Layer 3 of a small transformer language model trained on English Wikipedia (11 layers, counted from 0, width 128). Numbers have three digits each and are written without spaces.
A neuron's activation on a vector x is SiLU(gate . x + bias) times (in . x + bias), where the dot is the dot product.

Input weights of the MLP neurons that the questions are about. A number n stands for (n - 500) times 0.0027.
n20 gate (bias 0.126): 363316383611588613543370511500666287329536595216655476723562590518532404500415701482584395691264439614262448515359482404358457607598551504511781558576551701377587590326453618500482652313272536567329609401620526380775574624532449429536668537550511496427416337540518367347696467421421620360448438532603397428593637521394747525672496678533308819438733547514442380534493633528559445482489
n26 gate (bias -0.134): 547599576507504410573427507749577698438554324548493676559515544628547626687611474419674644500531391475171380650412622522474449234507537558580421356504537572279500313492381523426511425500378467534504615511435351470569322630317702594635660721452632525526557437594547580540768271445773548468694377500435376617515423709536332368507661531608856504567748352493359420367418541615530578504773
n44 gate (bias -0.378): 442512508884492402804262531554500456417343547285532477540601691476575363285508456588492442448426338654649349404635516488564626707426532508421463508425718659520673349475500463335669477349316396590406827598613363444283512422369532461528417585809564725516500496524465694633417412583614444654488665430469261208406687412281208801278532454314524581331437512523464658705662366582565428472408
n48 gate (bias -0.354): 339487567488490665625565535535465487522497681587481435503474513445382239468516415604628550558597593433494649588490560532320417404588648382529503422531523491435484422666412576461451630329363620503583345348570516621686541468532555599670531658610561612464459484691354191522522367384699291453624612351809473522516426413570503297384484470385676444565551516525464267568289698468348543576588
n51 gate (bias -0.206): 429504500526662335640591616352622523711308339257644273539488660470470459538485473523489626374385443610658484648229537436334534578559477590409410443412658623385404439672311523300504563683335550328417556469335581508545489504830466601652692683439351538488445752395470644620391531534474539367575748597327452273711500338346746489640606476337545535639496489365577157620259239407434500628492
n53 gate (bias -0.095): 378295527477423520673316641466514684510555439632469463419539493441555312249721511458500554681232548586551650668545446644496352472581418315369347388463655690510416420471504411416324663479433584582568558322438528651683733462573559524407434567601681521630476451408551344479411479469565184416702500578558360597703431493449407334569479431447448429356697664497430326387404710480656556316318
n68 gate (bias 0.036): 546482464300544343580496471726573729489543475280366766445305689598550475507692544445779338631561406468629206420660635328555342571507559464598627500355485674504581482377511560577551536475449445526417571333547397555406231651457354464449465437496416619500430478652439471539572405514587559422519596607636519442568286381132410616388482443474594467669496606314614287268311470571578227726463
n71 gate (bias -0.007): 268421618404437667649438418565625587512323435352492484542449458463438496400297471383436375600604570471651730181967634586597459572298441520673363379282504476316626695419542279710424402608383329530470280458488563647723888348628567561562228479633496541575568220492295541344623466566508332209608306586545518702385732404447421367392355509593393458504616688582353361393852347557411454555513
n75 gate (bias -0.006): 305555648354331285401413433669622445583503430423388664321637664622608513390387575503569397606456398634668480588732594548516373457412510446487361286568471374490549706497412629513542519552448439394460563549554523494452450567494668576497717320584568455328481691539307452405468490682526272488370461430564517449612304484484490574404564362438580533331471516750526487270464484569540327434542
n85 gate (bias -0.344): 478576637452795571519545380448614720459556656463568271354642390353402597432685623485775606485543632459761543572318500474197522465647535500575446382357500652447339473414427624534404641500294394695261459334381527664699563631587515325417780635670530399469625416376504375590519500323455550404700646229478540530598254533507432651304311460334376427270477401653550302424585500400368581477458
n117 gate (bias -0.289): 307782378535321591464299897520536307289604196548412361435594512713556785540449512601520216403374588528496574483431618199594607426445311421748384727221659366427423440409484372402463350403387298334396579389532471459324625603504314385348362426335584289557410363512528440440512520496281594500642463563420500496412524422682492432199576378434627373427740411595708702404475278449603516635500
n121 gate (bias -0.449): 712453603608406587596589676447635469400569394525442452390563438515442420438580453418489556558452396346546599663710534450555561409436725427635397508463555545352477345273716512151234671674582477524592424369569732641885511573577442458627632757581686558523631613401550593511661434200538555414380343428427684685519570444416527183546716829591492512296431477504516516323271607428223688425426
n122 gate (bias 0.052): 389353507423497464453527632357624400702381520258620420554283520333434760527621463694451528433590367646553623461547614546564275606487507503812459534339317611597567557418527493510595569487520658558310297579477609574384741770547617487443573585387563623490432554650582470273517436294609514354642520526556458364493376461490390470520363591272394578456483655526520465583514585405483436694443
n158 gate (bias -0.154): 388621351413398225548455585392625621390599425612469623451496604690685541538666511611628382493698583593510418664278601415654514836487415531565585469427489605580353427432567582504706497420538743521400473461302648364307443568559715408428365486465507462406708563588350414357582528280648685439500546568616606521414680436292307617593659504454425574479293667534504609576359461449387482570524
n182 gate (bias -0.306): 460500500435646897746154562579518468442455443310630638400231451563518429414504710347844206676729643424447776486649412708618251367605578403245117450391536390455536541398541569527618443594722518162500584638602514228545657398428518292437176528473334611663704586679602487447358423683522691522728637200598699545424307583429598630464406401619843674486630627588300387530367629346454600482617
n235 gate (bias -0.259): 362393272430407612473569350556561450557458500294272617674423580667466575305578627489330500557468398458211465652378485545319809508786504579591473370548736534416542370618376367554554500805412485629650620660395729700561463545755221436724330434473511746438777557434459660436436435496636727356484415313432484473485527286440648546724584568551643582512409370639519428529543422564512593581619
n286 gate (bias -0.206): 261397382401615486293639583599376474315413435251511395333637675438424525562464670408659383654694769630417683504273418464448529489635459522456327456469589672390356441575526466596552350522202511432315582470522188430682504590737449439598434556347507507349528390631388474583637533562511548401704541489280681594728467461705624361540555604608681683567387485435456328493280481443653485437651
n294 gate (bias -0.269): 574524628566650746521349388540682352606500304533414487591556304421439510607537371545667293634647657493412567417428614385409469321590328537599595611594542574645628314542723504604569527583514424337290534598436318503729289558685334307565556451332242449392463552504514438469548368599425458527628510412439438627466462337412479442435493302668575539712291420311597468447272511483496615549618
n20 in (bias 0.227): 474470484446493481458379422497474523650568297358693554374483575382503500385484513503532609648374542578387362317424587548616695507433641426657598543641580567596483441456700429659656481490526615382500535520600343281529526568418599251556497386389608467447576319436487356477640550529598593443609487365682361330526530481316611595500736607580347530556200748361703452372533450519759390433543
n26 in (bias -0.169): 535511584455630399443560398479468475306613441565567404641540528560690451504730385482621518390400214556426420680432344426705437416524442181631540264560532500464486525412536748493486396429597596383548483369213518414482528521475536391578665442443514447468400446387763635388665464564761558497485337371345579355567337548497450344677592463710489544327539729255507388578725475577373691558750
n44 in (bias -0.213): 700537449766632420496452640616418504400504661460545482455625362860548350257456583463659627395597493530456664363470722474557610664540348662385473339418330394264481377577523576447598609526800676343331544652251458225537511629574579614537557340533422681534633582477467571607599320604478440580527455478511291467375567446489252333507608398253588629398418545364609547706694382288561628595436
n48 in (bias 0.029): 577631419440479544527613602463555590398517389604315669343612442514354473658476378286547504345607473708432595561390638551591327300530753385247578718727660507500399593648584493514337705311597528606475328454547336462602256385353555283671500437493600551497663524549497459571245493572483497443479552439490569510466339659615609466565297468774558325427589458524476698549447535449542601416535
n51 in (bias -0.205): 532614608393384464500441507525437692555485417385434436500295474353690649629532384448621443423213624460623613632659381409448660662479425758430712507454549597437545515564463572418619273655418574398466630342493504348474249496716711583416427564316485876504365725432587383271529552566646537725508522551580733701536585365605463562236239720511489462534617481525552346367481395377440664429552
n53 in (bias 0.253): 681523496442378507643621507496557772384425411516387238600458409425421467345615649190570500526504721537407457456311854403320657542463527578331729466492462537417550591535569504638588563644561709519461611504478546283594614526688511377304453500590625695492482424604422410563758287335466565753633657545336592868515640434537406575658394460280365612485571447403561334514369581541589665788466
n68 in (bias -0.051): 583470641312541739610408402511673412515485457615316372340440566555566536256291537518393557474489555639667640647792439511653445492654485377559576463372534547337370625579821643329545431496582607402572464560511736586485665271309437235192437523426456416426578437229671562409434426515482653740527552446693687555376559781500529401548570496598555620619628522402612369433684417493395358403433
n71 in (bias 0.121): 420493408518474573582541526558612478504548206447336590420473590593618386579482356560598504661465407578309431492717591713697411740354454474522600391665379507376383433515436580417428412616620586554697485343261671375403616751370639390455369431478661448394627635553522373474385564467515651308446580390507524537367556735566704396660743594614419481352693778415417758386652221339561405241297
n75 in (bias 0.130): 460534367461421397641751333553537687557420473606486458404600575645779593568530737598585616449384311537533528479418361603363507254533562757436629463603552573469363493486610604510592546395565381218451719396467717421372348664446493540588449472564530621479661483590360301503738172476621486507311445620480543554664470461477503605517534582586490559524439428520647496603590625337403685431408
n85 in (bias 0.070): 432608561500472354497483281581493483545332738301452490472549462524795486497354542615594504524507596620510290434441382497391253479240461520476482263558282605587535337244563695451451473545493580607561330667428430364534598599269535493272372352673503541587513410642596593664651549545596444524525775541606694407514462343452472548393220449419462468521403524541370446589415652384348549338629
n117 in (bias 0.057): 585579427492425577389426569757438413504361801674397580420219293669553679691577370687608380682336405315398309404666500610508357492295690480726500321474487374450320434483408551688797285471483529394483411614370576596270452537488604533826476445587521652638480575377590413431385558261406362633539235411443448475537256224651521756347463569192504454320261683341295669322475415419424542441712
n121 in (bias 0.200): 520625292415322551505806633606635484562659587494350375416432163366628709552556742713505543557527721721444516538344368617217587463157236367819330615124263292484448365713684511820605733355411583479655754468485337207196303336164458852402525072448448644443164656722704521526439416763670537505360689459418659284444319615199454645454707783347444659720433693561768088609389447668569621352500
n122 in (bias 0.146): 753452647485629666608529503444513596497655563641640534306500478373282582532438587430333523542543503355409618584407276516432497266444542340414624410647416347535458414503384650597339525474510446313319547484528370645576444525564679469446503471732551481561664462503443373635554339589592523519441419550667652421333624617588624389475522614425528507707503275472539377594425666613441578571407
n158 in (bias 0.015): 568504561680311676358314439372343383518536285697391651363433566449435432551504463387550477624485522424644305293661653658470460705361578291881699562561381339577493383508437362426360514383592705369511697407425374611627543511551474568576614507711606601467408284362504409378634463515543470652606400604565411558373372585529308602380358646481858470541471493565722366451485578328444411348529
n182 in (bias 0.003): 559426432643627486394611605495426500348335350580551406519476783754629765774745575523266529440341315610463643285630826724476821519586666761717405416368665405066242379595359405523542436179383528600428532472212797430375306271398458687472438590454495836580383533320523440537514547477426575252524462222647559380376737365527602407352611354339762595293833416555547602651448500322167453656477
n235 in (bias 0.154): 403623653343490330523410490578367467342648533507586500625733424659536644553422641577503669553611550401510578455427283520305644358639592565503507564507557367363550427500567398698446575483567583671493301514624470386606484352702420664507677378556364559436452610799441550418405179364533587448431402552562419672701417510706579556490573441575484486510589383657399618478493707445435429490647
n286 in (bias -0.157): 530206638415461429663576526478470527628519436418443584554326618382549283328504512553470812462714432455320527596466400369546436504522453688648359615424400414668385534390581266377450414508377599672571534597635423227595485290432366545576601477413431659400721523352549519658233723379591604382756647279523399432783424265294424557534515264387308519627239546343627392402383422481504288504622
n294 in (bias 0.060): 521500319454352673526779276358500663215441353509616517639483410739526479470626478276413362263518423326382614532401483259361398509609176627483831569378443466638881324460417504543296567573409664385496239478635539517534604199893453559291577623556509462617222470364445577521615392684709639642642526551568613713632350392454474440320337586557606640687573526344635285295605425256254517574362

Each question shows a token from some text and the vector x that enters the MLP there. A number n stands for (n - 500) times 0.004.

" big": 550457454448516590343498306593457400628575622645652523397519326460552645547541533327650430383345509662520302375462439565313453567498592588562566549537622269481363559374489384636490509471388401707558546338530488374273354531510501704403540711473525487572579582515440466669475505590308513555519478601468496448524581465600544629607451453615535464537627438484533287421653627568535360435520
The neuron with the highest activation: n44

",": 523512537499450458354535592395587534391368627272491532472559477457532525534484551539511401540465457584542446609565548538599557461490457485597419418530557462452501498427568540433442546512551501499471602594523500461460418500433434498640600655587526446584454563468594455448536406545487436539554473469500485476490625554457505399510547489521470464531334613471500491481602398427540434436440
The neuron with the highest activation: n44

" University": 510454569527496364228451517595373611729431722446422384546577415495533452427282553591358594606459483341485616369480574532508490546437473596584589353491362451480429492458656548525631517446403499614549413597414603441373513508572400581364566580628578470453400538586599347402639529499375512685494529624481413577520444552528308617602655553426550407505430481446582451324658605483513434387423
The neuron with the highest activation: n48

"ela": 495375529433384635425591366449551651452414568581599471380335376450614453513456788653502443260460607302423530505530639444424400541526601640520588264333414480599555597391534594495548494404526587526318309446570403535450285675434378635431546617574612363546549473619426432601522527538666621641376532525637400547397539362533529353706561485583510420523558308363543547559508378512636397446516
The neuron with the highest activation: n122

" and": 402419552593431595305589557522538485269488641359511426490515371513423539522623551585490348483477503605477484552434481570408572534558451501380401561493545454481540673461533373568533513589541658503494537576472540491453465411528369541481480518537511444562596580433617454449538437517524359431470406370430613596451480487322495549679538522523507516432520557490575422619539504592577407454459
The two highest activations, in order: n53, n182

" the": 500478525465473519585480411481471489442506550442550483514516458389520535456482437483519477577475498562476587444570486592636509623550449603569529422461466451537426584477539528564574540528596441610569504589556424497487490455443433513520441450480569399484518477520373352643487367626501473533564429532442436436467498611488546577409482516520513470520652448515449397487432451494466481480547
Which neuron fires most, and how strongly? n71, at about 1.1

"-": 468400521559462517416505575455416468269483474512559509516486544496521482622535544525451475670461523513417515472556589540467563470446494398539465575542492566434472549528627533633463526443483404472460436508404720532501513397430484424506537527486371446562563473507627543529518447467590335435539554564447471439501439537398708596337494453338447411511728573457473452526602525503514543482378
The neuron with the highest activation: n71

" said": 531309656553334393440512593488485543451773478415652419405429418538391463503457437342412537537458440465581500467474545469372515636312365616502424498503466462646406558509434524508485457613464566537570488575479619578304403549527250488432415604416413569490452630552616430569517506758512510635484494489516532325570429601550633548438492434532450425561404625494634406435602410516597544448586
The neuron with the highest activation: n51

"tor": 482555519515460523280572311683453527424365476511315591470475536600530605431555691451466472377570502397449466492626538416626393628538415653443688448487288532385517506440488572522615437423483671708514670417466629409330482538492440648462432669492359563412564431474441403494535503578696574437385493480483523678508546611375328471388602491483488473458436577409507433457573419564751480534516
The neuron with the highest activation: n68

" Brook": 389453540525433496278459597380365522344451678639351501306436504483439493529420740468613671547381456424398451498429481575482462417604557640629603448442479455431548530450615544583552450455563430460482233441366521418388397499593450702344450828547382528434449578522556497512611512677526472544565630470451442550427404545570520504685449584569485441436532544357639441530624462721620476450488
The neuron with the highest activation: n26

"al": 541512505531409439392397499591556502485423463552413587594493585456551547457541535480396370331529619463499522487570415709407516688420568461550571525375510383487363481411594474523624473443410610483685565493526440489486448525578594626318596661514551462464502586539577506591465457464589685441399538455495613604514678320382324539391456396446478473495421600430471461453747417468514498420478
The neuron with the highest activation: n158

" from": 458528643476496601510495540475632505542587558486424525487465576466445553499678573520563357617330400542491448532573262313513654419519429494510470362469602488439378561455466486606611559532506381508584444406548462488333391492464469546334574380561517514560602608477544629532417471467477658629584404574462416596398455598610457482581514443451499438347423391494511452536508579469432522648490
The neuron with the highest activation: n117

" to": 594426426502518715539539525585679521265469548468406427411481567514510421585601491451430284655499411566503546502453451487493547488526621645433395462523416503458557612329502423530497470486459418568595630465495562567329553487483520561516569361530418515503471557535546489516439427592548499592543496543514453579373517476402394481483600494494559510531465600442417430550450571544486544592378
Which neuron fires most, and how strongly? n182, at about 3

" transl": 460425684333503520431387302397298559297651611477513399585447458398535440511349511298407448373403525330531526567490448604588539687438350680481632536483568471461533560443485475543494543471453590623455479618532669642375399604493451369540532663460532434477537608707580457569465556559434390555639542514528438779328645330742643510456397423522394442436536457282529422557602607516581475423412
The neuron with the highest activation: n121

" a": 458386414508476552433543538412543506371540514417535501510622615464372518583439513556476443426443477531606344426541536478433594568459626532505458456519462421590341508481505446656481461522599394472601667738590424386510540476408504557315436571453452358505475529405462354608498443720658620436585484547532543390515520445518535517548508525580578512505599644447470433470393456590414587355458
Which neuron fires most, and how strongly? n182, at about 1.1

"ges": 354451557511493587244447393622670679464501426527483561601596519670455485616320456477459379623464436327486496368566413437542593494551527631618621496391604439591409397452644497574584497545329572483532661541632416631425282596501430687455484564519505387481527615502563542500403507439537515577373457397504422738519458387515609551356435542457454362515397346466636413674545251433600416477514
The neuron with the highest activation: n117

"s": 434536527497453352449530556465575479404638489418636528542553506483540659481426478422672510487479364450454530478466635455482430675483515659482493377480514417546528585338450494568524535549482547445628506518519414505444471474535547506541533432485657458582490544530555427447426433659513578508484573365500437552452610573505448653428429499515552471526506431618465407506491504457407485469327
Which neuron fires most, and how strongly? n75, at about 0.39

"idi": 617628570534455675503487353459424561484318610700494441534451498561508410462605591570410490337683646419476421427675400418501444431393423567349675605439253439526443467478426411559637467338463517643384625327443649433340503610387430540484497695536583450275455449520621494563420587709569648678386310321504367610556475345654522455545415575618532525431551455405630377414620428537785413416438
Which neuron fires most, and how strongly? n235, at about 0.3

" mode": 480447407470527566298510408448541625515632595632543361599568448498661465488396450475421546494364522387526412476382370637353525381488585580581657388605507393483505570506379485556492487663454639677646637514383433459133425455286429677317568733465481552446550549603680578547490539418378553509583394411433454580483483613458605381342701312517636396375535384512561434577600401592516573540489
The two highest activations, in order: n26, n235

" considered": 484299543487514493543472328597490476658680526497572347535433528522492459485706374402496467581378381645569519398465615517313633593451573491589448520573502523438429622560495395519480366503548634629529567517524514468261434561469480583494392730557312404589488512542486379564490487572665638559449491596632379483459600456393599498545529454529469428481372620465480319419677449533396458425370
The neuron with the highest activation: n71

" pre": 472376513600581504455588255461309586580663676539524365399439534341463483588561468559446385274468600345493237357395415467539559479604569369641544683550530461371559516437450406667524452682640483540584561466563570648468349507555359407437424547485635416592456450416510559519506521691615638506439510620561414561469469583551478280584544481338548406581644543396431380462559449488648511411407
Which neuron fires most, and how strongly? n286, at about 0.56

" \"": 423346529521520320563628375576516500617477500429430616579544426416497418451392596425619519548447555484505379493366464459427410492530486439553518530560489480332480472512538574466471468578449461481585587448619619658465395465535518454389433539354484593534513547517520502522460485597650417666593421487494505422439600636515635510661478541536566509483633736514544476486506434316390425508380
The neuron with the highest activation: n68

"1": 527490518565582429350438446530707514462550534526559545328506611345487335565427635490469568417447418303503564514521450487402456599491422480368642440443440435445496429490478665577459611772565491415536509528629613425378540467382426694539414516569452638563474545474483530516456467494489543594208481588472472477520393388571534502534580362581513465566428571496597513445691362423707458453550
Which neuron fires most, and how strongly? n75, at about 2.1

"lin": 533404489527614662235608495657450505634515506655490410700626485610619446538415440400519642497605596316476573461429623590542417526486559549525557277371454425524383552366568396566452458485448660579365294306493414557272580564361563627527431569480369613521499559610485491548517533568417394651353429492410553701463497444439411411649382354630391502517691387395628615624554396598625409370338
The two highest activations, in order: n71, n20

" made": 404449583550407513460435374516553524486572539449597286549351476465614540522530420343406572564451485548599451375432593556413714632403492391476353466546629538479446487372447420637505514527544584437454618413510554545424545643455429465402490709729376606449472640616459265533476540704557540486417478612546339412521591549532544508657530433461507631546398505397382360549579501702493415401299
The two highest activations, in order: n20, n53

" of": 446464582464469612575566376577491528431517571466534556390531458477466518503593594537573207542485519593546524557454431493598602537515455513548399529475346464464471528392546587515680427527491439555445418489577466451331532417658560425519562286494527551516514484593574462604572443516415521427700511613509374559446566632497497472614525528427410416430433412508374450523530421375522510494368
The neuron with the highest activation: n71

" Car": 540479592470473530306553296460328480331462684705647416599594439374512448504387483548496598387460671351447414474510395401587495451482547611436674390622536413493228436374572647536497456604518456415583477388450636608291521410523486661474635729442540441455333594542498467536573507442499427538487711560496447592315437494459440518700558466597485570567518540465419564635384404614602516338671
Which three neurons fire most, strongest first? n286, n20, n44

"eting": 435650500577415528280488272613604478529402592436473471552512631574698621477615473431425298527447399449563577329455527574471550619405667506525508429500476453432577494432484542431675513442394558603567423514417532502353483527397564554257420677651418420557546563550460547511428491513470571529314561498493419604499605435388478480443544365530539623522517482326433507575712628562558547457388
The neuron with the highest activation: n44

"ped": 338472602461548504471573487491642473533589430371646459579611611508497625599562534418552394597458499515541481417472370550390472644389400362505594437308455478466459430439517321574603428408553542584373499496430633537354503549533441666598483682501438589582500568598462353606409493692506490519360536607402544508593484473500501586568471447518410406459312441386479233592622517583736500493581
The neuron with the highest activation: n51

".": 603511499532464377432530597566539541379618449369485467368448466416490515467435590559563612601521484487522389408583612491514521520465478489430672379463517445472613499586436464545542485392478521547542613404530582469517461448452465456505524438602555489545561628452546492418544436563619401531652530483504563342588541602455417406424509425517482463500392600506449483592510535447539414459458
The neuron with the highest activation: n44